Layer 12 of a small transformer language model trained on English Wikipedia (16 layers, counted from 0, width 128).
A neuron's activation on a vector x is GELU(weights . x + bias), where the dot is the dot product.

Input weights of the MLP neurons that the questions are about. A number n stands for (n - 128) times 0.0053.
n30 (bias -0.157): 101, 127, 91, 115, 117, 81, 139, 141, 153, 65, 116, 83, 133, 144, 148, 172, 116, 154, 151, 92, 129, 148, 200, 189, 137, 127, 162, 181, 114, 152, 136, 104, 144, 105, 167, 187, 89, 109, 142, 164, 124, 110, 114, 181, 146, 159, 125, 196, 179, 161, 97, 161, 75, 123, 142, 124, 151, 142, 92, 143, 142, 156, 124, 95, 114, 78, 134, 157, 67, 161, 105, 151, 148, 138, 105, 64, 106, 105, 56, 143, 80, 95, 119, 115, 131, 106, 166, 116, 142, 140, 121, 183, 164, 142, 127, 137, 113, 102, 72, 157, 156, 106, 156, 91, 100, 98, 101, 133, 118, 123, 74, 130, 82, 88, 174, 146, 72, 90, 152, 106, 150, 161, 126, 126, 129, 151, 125, 150
n33 (bias -0.060): 145, 130, 114, 136, 63, 85, 114, 95, 180, 145, 146, 103, 136, 66, 139, 103, 165, 139, 119, 135, 193, 76, 195, 133, 118, 81, 178, 159, 154, 105, 89, 127, 154, 124, 144, 100, 187, 114, 187, 102, 151, 151, 113, 109, 122, 91, 125, 148, 83, 101, 119, 123, 178, 88, 87, 134, 146, 139, 110, 100, 88, 189, 93, 133, 126, 130, 90, 146, 139, 170, 92, 98, 142, 113, 86, 95, 133, 172, 56, 148, 138, 131, 133, 128, 157, 80, 146, 129, 122, 162, 142, 171, 115, 167, 161, 141, 131, 141, 138, 119, 109, 124, 163, 109, 98, 119, 157, 87, 152, 89, 179, 187, 125, 110, 131, 106, 163, 113, 82, 85, 122, 136, 125, 176, 84, 152, 146, 95
n56 (bias -0.185): 163, 88, 161, 88, 121, 142, 104, 110, 76, 147, 110, 113, 98, 64, 127, 113, 135, 128, 159, 103, 109, 177, 180, 102, 88, 129, 163, 103, 127, 92, 85, 132, 94, 141, 188, 147, 133, 124, 133, 97, 161, 118, 113, 147, 52, 73, 158, 136, 152, 70, 144, 124, 110, 123, 132, 196, 69, 145, 92, 104, 120, 80, 115, 78, 114, 171, 166, 108, 92, 85, 169, 134, 162, 147, 178, 119, 115, 116, 166, 87, 149, 102, 116, 120, 154, 175, 132, 121, 178, 142, 137, 112, 163, 127, 91, 136, 126, 106, 114, 197, 183, 109, 124, 184, 133, 102, 149, 136, 128, 162, 113, 128, 133, 168, 164, 123, 55, 165, 174, 134, 118, 116, 119, 102, 174, 166, 106, 89
n58 (bias -0.078): 94, 143, 177, 117, 111, 136, 95, 134, 101, 132, 141, 168, 104, 147, 116, 153, 146, 127, 183, 107, 134, 102, 131, 105, 198, 74, 137, 146, 92, 115, 101, 154, 127, 70, 185, 123, 125, 133, 106, 131, 127, 110, 131, 133, 95, 111, 155, 105, 99, 138, 133, 117, 181, 124, 162, 120, 120, 112, 141, 105, 142, 163, 61, 156, 84, 126, 128, 183, 121, 130, 71, 124, 126, 156, 132, 157, 76, 105, 108, 156, 128, 72, 95, 163, 111, 100, 143, 110, 124, 132, 130, 112, 155, 95, 135, 118, 162, 136, 116, 113, 115, 145, 85, 150, 184, 164, 113, 124, 108, 126, 149, 114, 102, 85, 186, 179, 163, 60, 119, 131, 75, 67, 111, 180, 104, 159, 174, 87
n75 (bias -0.169): 202, 192, 101, 108, 162, 89, 145, 111, 89, 121, 123, 110, 110, 114, 136, 131, 112, 116, 103, 144, 128, 167, 158, 132, 175, 110, 121, 145, 113, 96, 152, 97, 141, 141, 132, 95, 150, 47, 156, 138, 97, 99, 172, 173, 146, 152, 205, 139, 147, 115, 130, 130, 149, 98, 67, 139, 98, 124, 114, 127, 146, 135, 114, 82, 119, 85, 137, 168, 143, 115, 157, 103, 174, 114, 126, 137, 156, 92, 95, 75, 112, 121, 139, 137, 88, 195, 92, 117, 136, 115, 114, 159, 149, 166, 117, 179, 93, 111, 108, 147, 118, 149, 96, 8, 124, 154, 152, 165, 123, 129, 129, 144, 109, 112, 184, 136, 153, 160, 84, 99, 115, 168, 116, 145, 135, 76, 124, 123
n79 (bias -0.121): 157, 105, 117, 144, 158, 178, 84, 113, 133, 121, 131, 215, 126, 94, 218, 181, 113, 152, 116, 135, 125, 101, 96, 118, 115, 150, 140, 100, 75, 121, 122, 162, 101, 146, 119, 119, 113, 148, 137, 117, 85, 140, 138, 153, 120, 84, 115, 121, 85, 94, 150, 127, 115, 87, 121, 155, 115, 85, 94, 91, 119, 130, 143, 120, 146, 97, 142, 157, 137, 136, 142, 154, 114, 120, 173, 133, 91, 173, 126, 104, 135, 91, 144, 143, 124, 160, 146, 149, 163, 129, 158, 108, 87, 139, 107, 136, 98, 140, 143, 99, 207, 139, 98, 150, 119, 124, 114, 126, 143, 210, 101, 126, 174, 168, 90, 176, 60, 131, 140, 91, 116, 130, 131, 136, 123, 156, 147, 124
n81 (bias -0.149): 115, 177, 138, 55, 77, 175, 43, 119, 102, 123, 85, 146, 131, 144, 148, 156, 126, 169, 119, 179, 133, 211, 144, 149, 101, 148, 171, 85, 96, 94, 133, 122, 101, 79, 162, 111, 142, 93, 83, 156, 159, 135, 114, 108, 121, 116, 121, 123, 155, 165, 85, 149, 155, 139, 138, 78, 114, 117, 108, 125, 109, 108, 181, 147, 145, 155, 137, 138, 140, 138, 109, 97, 141, 137, 107, 95, 170, 119, 131, 134, 136, 158, 170, 134, 148, 172, 107, 182, 118, 121, 110, 189, 101, 109, 131, 185, 121, 165, 135, 103, 149, 104, 180, 115, 109, 143, 118, 83, 140, 163, 111, 150, 58, 142, 120, 86, 72, 99, 125, 66, 149, 113, 156, 56, 126, 121, 146, 162
n103 (bias -0.154): 176, 133, 143, 122, 148, 128, 125, 119, 139, 73, 81, 201, 150, 164, 129, 128, 139, 129, 141, 163, 101, 106, 128, 144, 109, 150, 170, 127, 108, 175, 123, 158, 75, 133, 140, 236, 69, 86, 135, 77, 122, 137, 150, 109, 137, 49, 121, 122, 108, 70, 113, 107, 109, 135, 147, 87, 137, 172, 141, 155, 131, 197, 149, 80, 124, 133, 190, 140, 120, 131, 169, 113, 119, 138, 106, 114, 139, 87, 165, 124, 146, 140, 123, 50, 106, 134, 150, 168, 106, 138, 100, 142, 111, 121, 92, 166, 109, 137, 125, 147, 107, 142, 123, 63, 61, 54, 173, 154, 140, 131, 131, 151, 135, 130, 191, 122, 156, 154, 144, 114, 92, 123, 122, 136, 180, 115, 117, 71
n168 (bias -0.142): 161, 174, 149, 117, 112, 118, 65, 140, 111, 103, 131, 118, 126, 57, 131, 167, 120, 100, 129, 134, 149, 121, 116, 153, 147, 114, 94, 149, 173, 114, 189, 143, 142, 116, 166, 156, 160, 165, 66, 148, 79, 128, 114, 136, 127, 119, 206, 129, 148, 77, 136, 115, 148, 111, 139, 130, 20, 63, 83, 86, 150, 147, 154, 146, 109, 122, 120, 116, 156, 119, 100, 61, 145, 146, 157, 167, 120, 69, 30, 136, 81, 138, 142, 170, 145, 142, 94, 150, 148, 130, 144, 108, 101, 159, 70, 146, 122, 193, 125, 140, 118, 136, 151, 120, 109, 149, 116, 135, 157, 156, 134, 124, 117, 159, 116, 136, 134, 127, 146, 103, 111, 151, 156, 115, 45, 124, 155, 122
n172 (bias -0.009): 94, 36, 131, 162, 133, 148, 89, 101, 79, 92, 160, 122, 145, 89, 132, 54, 122, 175, 107, 143, 108, 124, 103, 126, 120, 127, 143, 123, 193, 103, 128, 127, 200, 165, 141, 118, 137, 167, 102, 114, 182, 157, 179, 87, 135, 116, 170, 121, 105, 172, 157, 104, 117, 122, 120, 137, 100, 143, 160, 110, 168, 142, 209, 156, 102, 176, 139, 85, 164, 118, 94, 105, 174, 125, 140, 131, 132, 125, 146, 136, 87, 63, 90, 138, 124, 130, 134, 135, 148, 147, 81, 111, 108, 145, 171, 78, 112, 129, 115, 124, 117, 117, 132, 86, 135, 141, 77, 143, 195, 181, 33, 137, 145, 121, 197, 125, 147, 167, 80, 125, 161, 149, 106, 148, 134, 101, 129, 128
n207 (bias -0.125): 134, 162, 192, 133, 93, 158, 169, 131, 174, 69, 155, 145, 130, 80, 144, 104, 136, 93, 104, 126, 129, 127, 90, 124, 116, 116, 169, 108, 152, 117, 139, 137, 198, 170, 99, 100, 128, 125, 93, 143, 67, 139, 126, 89, 110, 116, 185, 147, 104, 103, 86, 165, 140, 120, 84, 117, 71, 150, 170, 138, 130, 127, 117, 157, 103, 164, 112, 144, 150, 62, 143, 135, 142, 110, 92, 184, 173, 120, 128, 133, 178, 142, 154, 130, 64, 116, 78, 183, 147, 124, 149, 158, 140, 102, 106, 100, 64, 109, 190, 125, 96, 110, 158, 122, 106, 120, 117, 161, 92, 96, 109, 139, 147, 138, 158, 141, 100, 130, 113, 82, 117, 105, 143, 131, 112, 134, 112, 195
n291 (bias -0.081): 142, 116, 158, 148, 132, 82, 114, 150, 109, 121, 159, 103, 67, 138, 137, 142, 110, 156, 120, 138, 105, 139, 117, 172, 84, 136, 149, 111, 109, 141, 180, 170, 107, 136, 112, 147, 87, 101, 178, 94, 136, 161, 81, 173, 161, 116, 195, 94, 108, 155, 108, 139, 119, 87, 145, 112, 144, 122, 114, 113, 126, 160, 103, 150, 114, 221, 117, 117, 157, 143, 64, 141, 119, 156, 102, 139, 141, 141, 132, 162, 128, 104, 148, 154, 159, 107, 118, 122, 127, 121, 138, 93, 106, 164, 110, 127, 104, 111, 142, 140, 114, 110, 157, 134, 156, 87, 113, 153, 105, 124, 148, 128, 151, 194, 126, 122, 110, 101, 155, 75, 125, 155, 135, 151, 132, 118, 37, 86
n301 (bias -0.148): 140, 68, 111, 98, 124, 128, 162, 108, 79, 109, 128, 112, 180, 120, 128, 130, 88, 102, 164, 63, 157, 132, 110, 115, 116, 206, 139, 135, 143, 99, 190, 91, 163, 139, 98, 151, 180, 81, 114, 130, 144, 120, 149, 131, 126, 132, 131, 128, 139, 165, 95, 122, 176, 151, 101, 168, 131, 82, 86, 116, 186, 140, 156, 179, 115, 162, 92, 71, 162, 97, 110, 121, 70, 147, 107, 122, 124, 123, 110, 102, 113, 123, 130, 160, 68, 141, 125, 112, 109, 131, 63, 152, 84, 134, 128, 124, 128, 168, 138, 114, 151, 88, 87, 117, 126, 90, 119, 76, 168, 104, 177, 123, 117, 157, 136, 135, 135, 145, 178, 183, 111, 131, 142, 170, 177, 158, 100, 142
n363 (bias -0.166): 119, 123, 100, 130, 113, 89, 105, 163, 96, 186, 101, 204, 132, 95, 151, 84, 73, 173, 165, 72, 159, 111, 81, 76, 153, 169, 125, 108, 158, 158, 131, 119, 147, 169, 175, 59, 111, 129, 104, 130, 65, 107, 130, 145, 94, 104, 126, 112, 124, 176, 127, 160, 150, 115, 149, 72, 115, 116, 129, 151, 140, 114, 134, 112, 148, 96, 149, 181, 127, 115, 79, 133, 107, 135, 143, 137, 119, 152, 87, 155, 160, 125, 105, 142, 130, 155, 147, 101, 116, 137, 117, 105, 149, 123, 152, 133, 41, 100, 113, 122, 87, 127, 173, 135, 99, 183, 134, 98, 188, 138, 189, 132, 129, 135, 140, 124, 179, 151, 74, 149, 101, 112, 111, 165, 62, 142, 137, 169
n377 (bias -0.119): 155, 117, 136, 108, 109, 145, 141, 157, 129, 131, 94, 175, 141, 95, 106, 90, 124, 124, 107, 149, 153, 140, 115, 137, 170, 142, 125, 111, 171, 142, 200, 111, 95, 159, 125, 124, 101, 109, 172, 96, 81, 77, 136, 141, 109, 102, 159, 157, 155, 204, 62, 163, 81, 90, 159, 120, 120, 156, 128, 109, 180, 174, 136, 150, 135, 141, 116, 137, 165, 184, 73, 74, 176, 113, 111, 127, 170, 148, 106, 97, 132, 147, 73, 157, 151, 131, 155, 88, 140, 112, 172, 108, 139, 149, 160, 205, 137, 111, 132, 128, 159, 133, 145, 125, 124, 44, 92, 101, 83, 125, 160, 123, 139, 104, 128, 136, 144, 119, 90, 128, 110, 118, 122, 138, 123, 113, 153, 125
n378 (bias -0.112): 152, 173, 87, 153, 156, 107, 52, 124, 137, 118, 139, 133, 154, 118, 75, 179, 122, 152, 103, 112, 73, 162, 185, 107, 171, 131, 105, 143, 88, 118, 129, 159, 143, 115, 163, 95, 116, 103, 154, 158, 84, 115, 119, 153, 58, 64, 117, 146, 110, 126, 132, 106, 102, 141, 141, 115, 152, 203, 105, 139, 157, 142, 135, 164, 119, 113, 130, 130, 156, 120, 153, 134, 155, 106, 122, 101, 108, 114, 122, 112, 113, 139, 133, 121, 139, 108, 95, 135, 102, 127, 149, 98, 102, 165, 130, 142, 132, 129, 129, 192, 116, 114, 130, 131, 112, 129, 142, 167, 153, 142, 135, 104, 138, 136, 147, 116, 91, 84, 153, 130, 92, 124, 103, 181, 149, 126, 170, 82
n410 (bias -0.174): 125, 105, 151, 188, 150, 141, 119, 139, 112, 125, 119, 107, 164, 118, 139, 106, 146, 131, 143, 123, 143, 131, 103, 101, 127, 106, 122, 212, 178, 105, 201, 181, 139, 72, 157, 248, 108, 90, 183, 169, 48, 148, 125, 102, 150, 152, 189, 142, 150, 135, 110, 156, 163, 133, 44, 91, 122, 127, 81, 145, 141, 133, 121, 93, 145, 163, 84, 109, 125, 120, 115, 127, 121, 169, 140, 85, 114, 109, 115, 160, 89, 93, 53, 125, 128, 92, 139, 89, 118, 124, 138, 144, 184, 127, 77, 109, 143, 162, 122, 85, 102, 163, 132, 121, 133, 166, 120, 145, 92, 182, 87, 77, 134, 99, 97, 94, 119, 112, 111, 161, 145, 156, 95, 164, 164, 75, 125, 97
n456 (bias -0.262): 151, 95, 147, 148, 153, 118, 182, 70, 149, 123, 108, 151, 148, 109, 109, 172, 155, 150, 113, 156, 131, 110, 96, 133, 161, 69, 124, 134, 87, 114, 156, 130, 121, 123, 130, 182, 141, 138, 100, 164, 143, 138, 81, 82, 109, 104, 138, 111, 104, 124, 104, 110, 145, 63, 115, 111, 91, 84, 124, 145, 90, 157, 185, 158, 108, 225, 87, 131, 124, 109, 150, 179, 139, 123, 153, 97, 103, 114, 114, 104, 103, 104, 186, 133, 96, 148, 106, 154, 137, 124, 168, 170, 150, 120, 124, 139, 134, 109, 156, 115, 76, 94, 74, 144, 118, 152, 114, 176, 166, 150, 170, 105, 115, 137, 138, 194, 121, 139, 171, 109, 125, 119, 100, 147, 117, 148, 144, 182
n457 (bias -0.241): 144, 141, 94, 74, 144, 92, 97, 88, 140, 125, 101, 111, 129, 102, 185, 96, 134, 190, 123, 144, 106, 105, 161, 117, 122, 105, 143, 133, 113, 119, 122, 55, 121, 123, 164, 144, 123, 124, 150, 99, 165, 151, 97, 171, 134, 143, 146, 133, 141, 153, 102, 132, 142, 151, 166, 93, 107, 162, 96, 143, 98, 167, 125, 104, 145, 148, 143, 106, 155, 144, 130, 168, 117, 166, 95, 122, 104, 135, 180, 104, 145, 138, 124, 165, 161, 96, 161, 142, 135, 123, 114, 116, 63, 161, 78, 101, 171, 138, 137, 139, 166, 183, 134, 166, 139, 123, 124, 93, 129, 97, 127, 124, 92, 121, 135, 126, 154, 158, 130, 179, 123, 111, 126, 180, 168, 112, 104, 164
n466 (bias -0.167): 135, 150, 153, 135, 172, 137, 103, 108, 70, 158, 96, 93, 99, 103, 168, 106, 110, 158, 127, 141, 91, 166, 135, 110, 128, 130, 154, 94, 115, 186, 99, 104, 136, 124, 150, 111, 84, 91, 107, 150, 122, 126, 141, 139, 119, 74, 167, 136, 105, 190, 163, 92, 134, 185, 121, 125, 134, 99, 140, 130, 168, 171, 148, 123, 175, 145, 188, 130, 90, 163, 171, 90, 156, 103, 110, 119, 82, 177, 107, 80, 157, 120, 126, 121, 152, 143, 118, 91, 161, 94, 140, 41, 175, 129, 187, 78, 71, 98, 133, 138, 147, 121, 46, 126, 146, 144, 132, 108, 101, 196, 122, 98, 110, 144, 158, 132, 95, 129, 100, 159, 68, 95, 119, 126, 126, 156, 170, 80

Each question shows a token from some text and the vector x that enters the MLP there. A number n stands for (n - 128) times 0.053.

"197": 105, 112, 115, 152, 146, 137, 145, 129, 137, 143, 120, 133, 113, 119, 159, 158, 123, 103, 165, 113, 86, 124, 103, 144, 171, 142, 110, 151, 128, 124, 133, 136, 149, 124, 120, 98, 127, 156, 132, 133, 145, 89, 146, 141, 172, 128, 124, 147, 119, 109, 108, 110, 116, 92, 118, 128, 135, 125, 157, 151, 81, 112, 89, 66, 192, 134, 110, 98, 121, 139, 155, 167, 153, 127, 106, 132, 146, 134, 103, 130, 139, 159, 99, 136, 115, 133, 128, 110, 160, 116, 124, 127, 62, 83, 136, 131, 162, 137, 117, 118, 131, 123, 135, 114, 147, 101, 132, 138, 160, 143, 163, 60, 158, 120, 121, 133, 150, 142, 114, 128, 115, 124, 181, 59, 110, 143, 122, 119
Which neuron fires most, and how strongly? n79, at about 1.2

"ff": 106, 143, 118, 154, 185, 131, 166, 128, 150, 135, 158, 124, 94, 111, 130, 126, 113, 137, 137, 116, 80, 129, 134, 131, 134, 99, 121, 161, 126, 139, 89, 147, 142, 132, 74, 130, 127, 132, 144, 135, 133, 107, 138, 96, 131, 130, 132, 138, 142, 133, 155, 103, 123, 126, 147, 136, 127, 137, 134, 133, 112, 153, 95, 79, 152, 127, 128, 101, 145, 132, 114, 133, 174, 99, 130, 156, 144, 157, 121, 117, 126, 154, 136, 126, 135, 112, 128, 100, 79, 163, 134, 140, 106, 89, 161, 124, 150, 132, 95, 116, 104, 153, 107, 105, 145, 117, 105, 123, 135, 153, 189, 120, 157, 159, 139, 114, 114, 126, 98, 99, 111, 106, 189, 52, 142, 136, 120, 94
Which neuron lights up most? n466

" of": 139, 115, 122, 137, 133, 114, 109, 144, 122, 140, 101, 126, 111, 153, 111, 138, 130, 119, 166, 118, 104, 150, 102, 132, 115, 102, 120, 204, 118, 111, 112, 142, 135, 117, 118, 109, 119, 101, 133, 150, 137, 114, 140, 111, 134, 117, 130, 127, 179, 117, 131, 102, 141, 128, 152, 139, 139, 151, 146, 125, 113, 113, 105, 134, 160, 107, 104, 110, 82, 143, 110, 128, 139, 125, 130, 141, 123, 140, 141, 108, 124, 159, 120, 115, 107, 101, 129, 126, 149, 150, 137, 166, 102, 78, 127, 122, 144, 140, 113, 120, 140, 113, 130, 125, 124, 122, 137, 144, 97, 121, 108, 121, 133, 138, 128, 100, 140, 139, 123, 143, 144, 122, 175, 96, 132, 155, 117, 137
The three highest activations, in order: n30, n410, n81

" C": 102, 118, 102, 118, 176, 145, 112, 129, 144, 131, 144, 103, 107, 161, 133, 143, 117, 144, 124, 124, 85, 169, 123, 137, 146, 136, 84, 149, 141, 145, 111, 109, 139, 122, 100, 130, 119, 144, 177, 152, 120, 79, 158, 135, 125, 167, 111, 151, 121, 114, 162, 92, 123, 89, 131, 114, 151, 160, 140, 119, 73, 110, 97, 128, 153, 127, 78, 110, 145, 125, 104, 134, 167, 134, 107, 155, 113, 152, 137, 117, 123, 156, 95, 154, 139, 138, 114, 104, 146, 111, 134, 117, 87, 104, 130, 128, 135, 144, 115, 134, 143, 86, 130, 145, 132, 136, 149, 108, 135, 113, 178, 79, 189, 157, 141, 124, 128, 118, 100, 108, 130, 137, 160, 75, 141, 149, 125, 124
Which neuron fires most, and how strongly? n378, at about 2

"n": 104, 136, 125, 162, 147, 126, 142, 132, 94, 169, 144, 122, 115, 138, 132, 141, 124, 113, 150, 118, 103, 159, 120, 147, 131, 93, 114, 193, 115, 160, 128, 125, 129, 147, 124, 141, 124, 156, 159, 132, 146, 73, 122, 128, 136, 152, 100, 123, 133, 130, 174, 91, 110, 117, 132, 112, 136, 135, 124, 116, 103, 109, 86, 119, 145, 119, 101, 83, 137, 134, 104, 184, 138, 131, 125, 139, 168, 144, 125, 139, 120, 137, 133, 116, 120, 91, 129, 121, 121, 140, 116, 101, 117, 105, 146, 144, 152, 125, 124, 117, 137, 95, 120, 120, 130, 121, 113, 138, 123, 113, 144, 106, 144, 137, 117, 95, 178, 88, 126, 121, 142, 122, 142, 133, 121, 129, 106, 138
Which neuron fires most, and how strongly? n291, at about 2.2

"le": 117, 130, 118, 125, 135, 108, 142, 123, 148, 162, 129, 99, 130, 119, 126, 185, 114, 119, 137, 95, 127, 136, 94, 153, 157, 125, 108, 180, 140, 144, 148, 124, 103, 140, 112, 115, 133, 138, 129, 149, 136, 95, 162, 127, 141, 147, 120, 110, 127, 154, 118, 119, 144, 124, 128, 102, 144, 119, 155, 118, 99, 134, 149, 102, 161, 122, 93, 99, 137, 124, 99, 168, 120, 119, 164, 144, 143, 126, 128, 141, 136, 195, 111, 135, 113, 114, 127, 74, 149, 105, 119, 136, 114, 36, 135, 124, 109, 142, 109, 105, 141, 118, 115, 155, 125, 116, 106, 126, 96, 113, 135, 140, 150, 157, 156, 118, 110, 143, 125, 142, 139, 82, 144, 101, 134, 142, 142, 84
Which neuron fires most, and how strongly? n301, at about 2

"ord": 84, 147, 97, 123, 153, 98, 174, 122, 134, 160, 135, 133, 124, 137, 135, 155, 113, 115, 126, 153, 90, 125, 141, 148, 135, 132, 105, 133, 123, 145, 105, 159, 114, 102, 77, 117, 122, 132, 121, 130, 138, 144, 107, 123, 117, 148, 84, 154, 126, 133, 157, 88, 115, 123, 150, 134, 132, 101, 115, 139, 95, 128, 71, 80, 159, 98, 130, 109, 129, 153, 135, 133, 198, 125, 101, 139, 164, 141, 153, 127, 115, 165, 101, 106, 112, 115, 116, 116, 109, 99, 115, 134, 90, 124, 152, 134, 157, 159, 102, 123, 123, 150, 132, 125, 147, 142, 124, 131, 136, 145, 151, 82, 144, 173, 168, 151, 170, 132, 124, 119, 110, 120, 181, 75, 140, 158, 118, 133
Which neuron fires most, and how strongly? n103, at about 0.033

"or": 148, 112, 120, 135, 132, 103, 107, 115, 153, 149, 145, 105, 129, 128, 147, 154, 156, 143, 137, 74, 112, 154, 105, 119, 110, 131, 120, 147, 120, 154, 129, 124, 107, 135, 95, 112, 126, 166, 127, 136, 131, 133, 152, 92, 126, 194, 109, 102, 164, 133, 149, 120, 113, 103, 150, 119, 105, 123, 136, 125, 97, 139, 114, 105, 155, 114, 110, 79, 163, 132, 109, 183, 157, 133, 103, 136, 159, 99, 117, 143, 159, 182, 96, 131, 137, 126, 133, 145, 141, 129, 94, 114, 111, 100, 124, 123, 98, 133, 88, 99, 162, 137, 161, 108, 140, 115, 142, 134, 128, 99, 147, 100, 136, 186, 150, 130, 168, 108, 105, 117, 105, 109, 161, 95, 128, 172, 145, 121
The three highest activations, in order: n363, n457, n291

" May": 111, 134, 124, 118, 142, 103, 124, 186, 75, 117, 136, 128, 115, 118, 132, 135, 125, 111, 149, 114, 101, 161, 141, 144, 135, 110, 92, 171, 148, 114, 113, 137, 164, 112, 131, 138, 128, 118, 141, 128, 162, 99, 142, 93, 148, 139, 101, 117, 141, 119, 133, 96, 120, 100, 136, 99, 108, 132, 150, 141, 74, 151, 109, 80, 163, 134, 112, 115, 125, 163, 133, 128, 107, 119, 120, 153, 166, 156, 142, 125, 134, 173, 90, 147, 114, 104, 106, 115, 156, 122, 118, 133, 77, 107, 119, 148, 163, 138, 144, 120, 111, 117, 120, 121, 136, 112, 131, 169, 94, 125, 144, 122, 147, 148, 137, 86, 135, 137, 105, 132, 171, 124, 164, 111, 132, 138, 149, 124
Which neuron lights up most? n410

" ": 117, 132, 132, 147, 141, 124, 117, 115, 110, 146, 129, 129, 99, 103, 152, 149, 142, 146, 145, 99, 108, 183, 125, 170, 140, 149, 118, 141, 106, 128, 123, 139, 183, 136, 130, 103, 123, 150, 147, 143, 141, 108, 164, 141, 156, 141, 124, 108, 150, 138, 83, 87, 101, 124, 128, 111, 90, 159, 171, 136, 72, 139, 135, 130, 164, 84, 125, 125, 140, 153, 136, 121, 157, 136, 140, 121, 153, 108, 123, 113, 125, 148, 135, 115, 127, 127, 128, 125, 153, 120, 116, 121, 46, 104, 153, 114, 145, 160, 136, 122, 129, 100, 147, 135, 111, 119, 133, 126, 105, 106, 158, 61, 130, 158, 107, 66, 126, 102, 125, 114, 110, 115, 130, 101, 146, 152, 121, 152
Which neuron fires most, and how strongly? n81, at about 3.8

"ivers": 121, 103, 140, 111, 146, 130, 144, 141, 123, 145, 148, 114, 106, 140, 148, 148, 122, 127, 146, 121, 105, 141, 118, 158, 106, 132, 113, 166, 109, 138, 140, 104, 154, 108, 121, 124, 132, 160, 134, 115, 134, 106, 155, 91, 126, 131, 131, 132, 106, 142, 176, 103, 123, 114, 106, 130, 93, 132, 121, 126, 74, 107, 146, 70, 169, 133, 121, 86, 145, 136, 131, 171, 159, 105, 94, 158, 162, 179, 149, 129, 118, 178, 128, 118, 133, 115, 121, 123, 148, 114, 140, 125, 87, 93, 128, 117, 143, 139, 113, 94, 114, 140, 124, 117, 117, 109, 152, 144, 139, 140, 139, 111, 155, 145, 153, 84, 157, 131, 106, 117, 127, 101, 143, 64, 175, 151, 120, 94
Which neuron lights up most? n172

"-": 108, 132, 98, 126, 161, 134, 142, 113, 167, 107, 114, 107, 143, 121, 145, 133, 108, 122, 118, 125, 80, 147, 110, 142, 139, 139, 120, 145, 141, 138, 121, 133, 155, 135, 122, 118, 103, 145, 111, 134, 148, 156, 184, 115, 121, 112, 104, 124, 150, 109, 204, 102, 141, 153, 123, 123, 120, 143, 153, 118, 73, 117, 97, 110, 145, 120, 98, 91, 130, 165, 133, 174, 159, 159, 157, 141, 145, 150, 128, 128, 101, 165, 100, 129, 113, 108, 125, 107, 123, 111, 137, 102, 85, 104, 136, 120, 156, 145, 113, 95, 142, 115, 117, 82, 135, 124, 123, 130, 125, 128, 145, 115, 191, 172, 99, 142, 133, 121, 153, 137, 108, 86, 147, 74, 134, 141, 139, 134
The two highest activations, in order: n79, n466

" c": 107, 110, 110, 129, 141, 159, 126, 137, 137, 110, 147, 144, 101, 130, 136, 167, 133, 123, 121, 103, 80, 128, 116, 126, 139, 139, 108, 182, 128, 136, 123, 141, 152, 117, 104, 94, 136, 131, 132, 131, 153, 95, 152, 146, 128, 142, 107, 127, 124, 122, 160, 120, 128, 112, 126, 166, 109, 147, 135, 133, 96, 119, 110, 112, 160, 98, 99, 121, 130, 124, 120, 126, 167, 140, 104, 179, 138, 151, 155, 86, 111, 142, 87, 151, 104, 119, 127, 110, 136, 110, 147, 118, 67, 99, 119, 139, 145, 149, 117, 138, 123, 97, 124, 153, 120, 146, 128, 140, 129, 123, 160, 80, 171, 150, 149, 122, 115, 126, 110, 113, 112, 134, 154, 114, 134, 145, 124, 128
The two highest activations, in order: n79, n378

"ions": 88, 126, 118, 116, 136, 122, 124, 136, 148, 148, 137, 100, 133, 125, 141, 150, 122, 114, 163, 96, 129, 152, 98, 157, 151, 112, 106, 165, 160, 117, 135, 137, 151, 121, 114, 102, 145, 123, 102, 119, 151, 118, 188, 120, 146, 97, 141, 121, 128, 161, 134, 106, 92, 108, 145, 95, 133, 118, 156, 133, 102, 143, 155, 80, 166, 168, 95, 100, 114, 162, 116, 164, 124, 100, 109, 152, 123, 129, 153, 121, 115, 163, 117, 128, 129, 120, 116, 91, 158, 107, 135, 130, 116, 69, 126, 115, 140, 134, 135, 120, 128, 145, 97, 120, 140, 111, 135, 145, 97, 116, 169, 124, 127, 164, 175, 94, 157, 105, 118, 102, 166, 103, 144, 90, 135, 153, 117, 114
The three highest activations, in order: n466, n291, n172

"ed": 137, 86, 121, 126, 128, 131, 148, 103, 114, 155, 146, 131, 121, 101, 127, 132, 164, 127, 172, 106, 120, 113, 123, 130, 120, 124, 110, 145, 126, 158, 115, 133, 166, 145, 92, 105, 113, 162, 81, 133, 164, 99, 193, 103, 153, 113, 106, 136, 109, 137, 148, 144, 130, 149, 102, 142, 105, 114, 106, 127, 109, 124, 126, 111, 145, 140, 85, 132, 141, 127, 116, 111, 181, 106, 132, 151, 166, 139, 148, 136, 114, 169, 93, 120, 91, 95, 132, 128, 156, 118, 146, 117, 112, 71, 132, 126, 155, 126, 81, 94, 149, 119, 140, 116, 129, 135, 121, 137, 112, 156, 177, 134, 138, 145, 127, 135, 138, 128, 127, 105, 163, 125, 211, 100, 80, 144, 116, 134
The two highest activations, in order: n172, n207

"eng": 134, 109, 116, 108, 107, 84, 129, 124, 96, 184, 139, 131, 122, 124, 158, 121, 127, 131, 146, 86, 143, 146, 109, 136, 125, 112, 115, 161, 122, 191, 127, 115, 119, 140, 91, 127, 150, 179, 137, 120, 140, 102, 121, 134, 145, 148, 114, 111, 145, 120, 140, 92, 99, 111, 137, 152, 160, 146, 144, 160, 95, 113, 88, 101, 178, 114, 111, 112, 134, 109, 138, 164, 156, 117, 135, 168, 112, 151, 137, 121, 116, 144, 96, 155, 134, 143, 100, 102, 142, 135, 107, 134, 118, 60, 140, 143, 135, 143, 94, 104, 135, 107, 137, 133, 131, 128, 135, 144, 120, 133, 153, 119, 177, 142, 135, 113, 128, 121, 90, 112, 135, 124, 170, 83, 149, 132, 116, 88
Which neuron lights up most? n56

" sp": 92, 130, 136, 151, 145, 117, 117, 86, 174, 98, 127, 153, 124, 134, 136, 166, 135, 123, 123, 131, 95, 116, 86, 154, 149, 118, 93, 156, 127, 136, 136, 122, 112, 126, 100, 136, 138, 118, 136, 122, 177, 75, 145, 106, 132, 102, 126, 109, 126, 127, 176, 124, 112, 117, 102, 116, 144, 167, 120, 148, 119, 120, 139, 62, 155, 108, 106, 90, 123, 153, 118, 94, 152, 134, 115, 200, 170, 111, 159, 87, 138, 164, 122, 121, 111, 150, 130, 86, 139, 134, 152, 135, 85, 113, 142, 132, 136, 142, 108, 133, 114, 100, 128, 111, 142, 138, 124, 134, 140, 148, 148, 119, 145, 157, 170, 118, 129, 121, 115, 123, 118, 126, 162, 103, 130, 151, 119, 112
The two highest activations, in order: n103, n75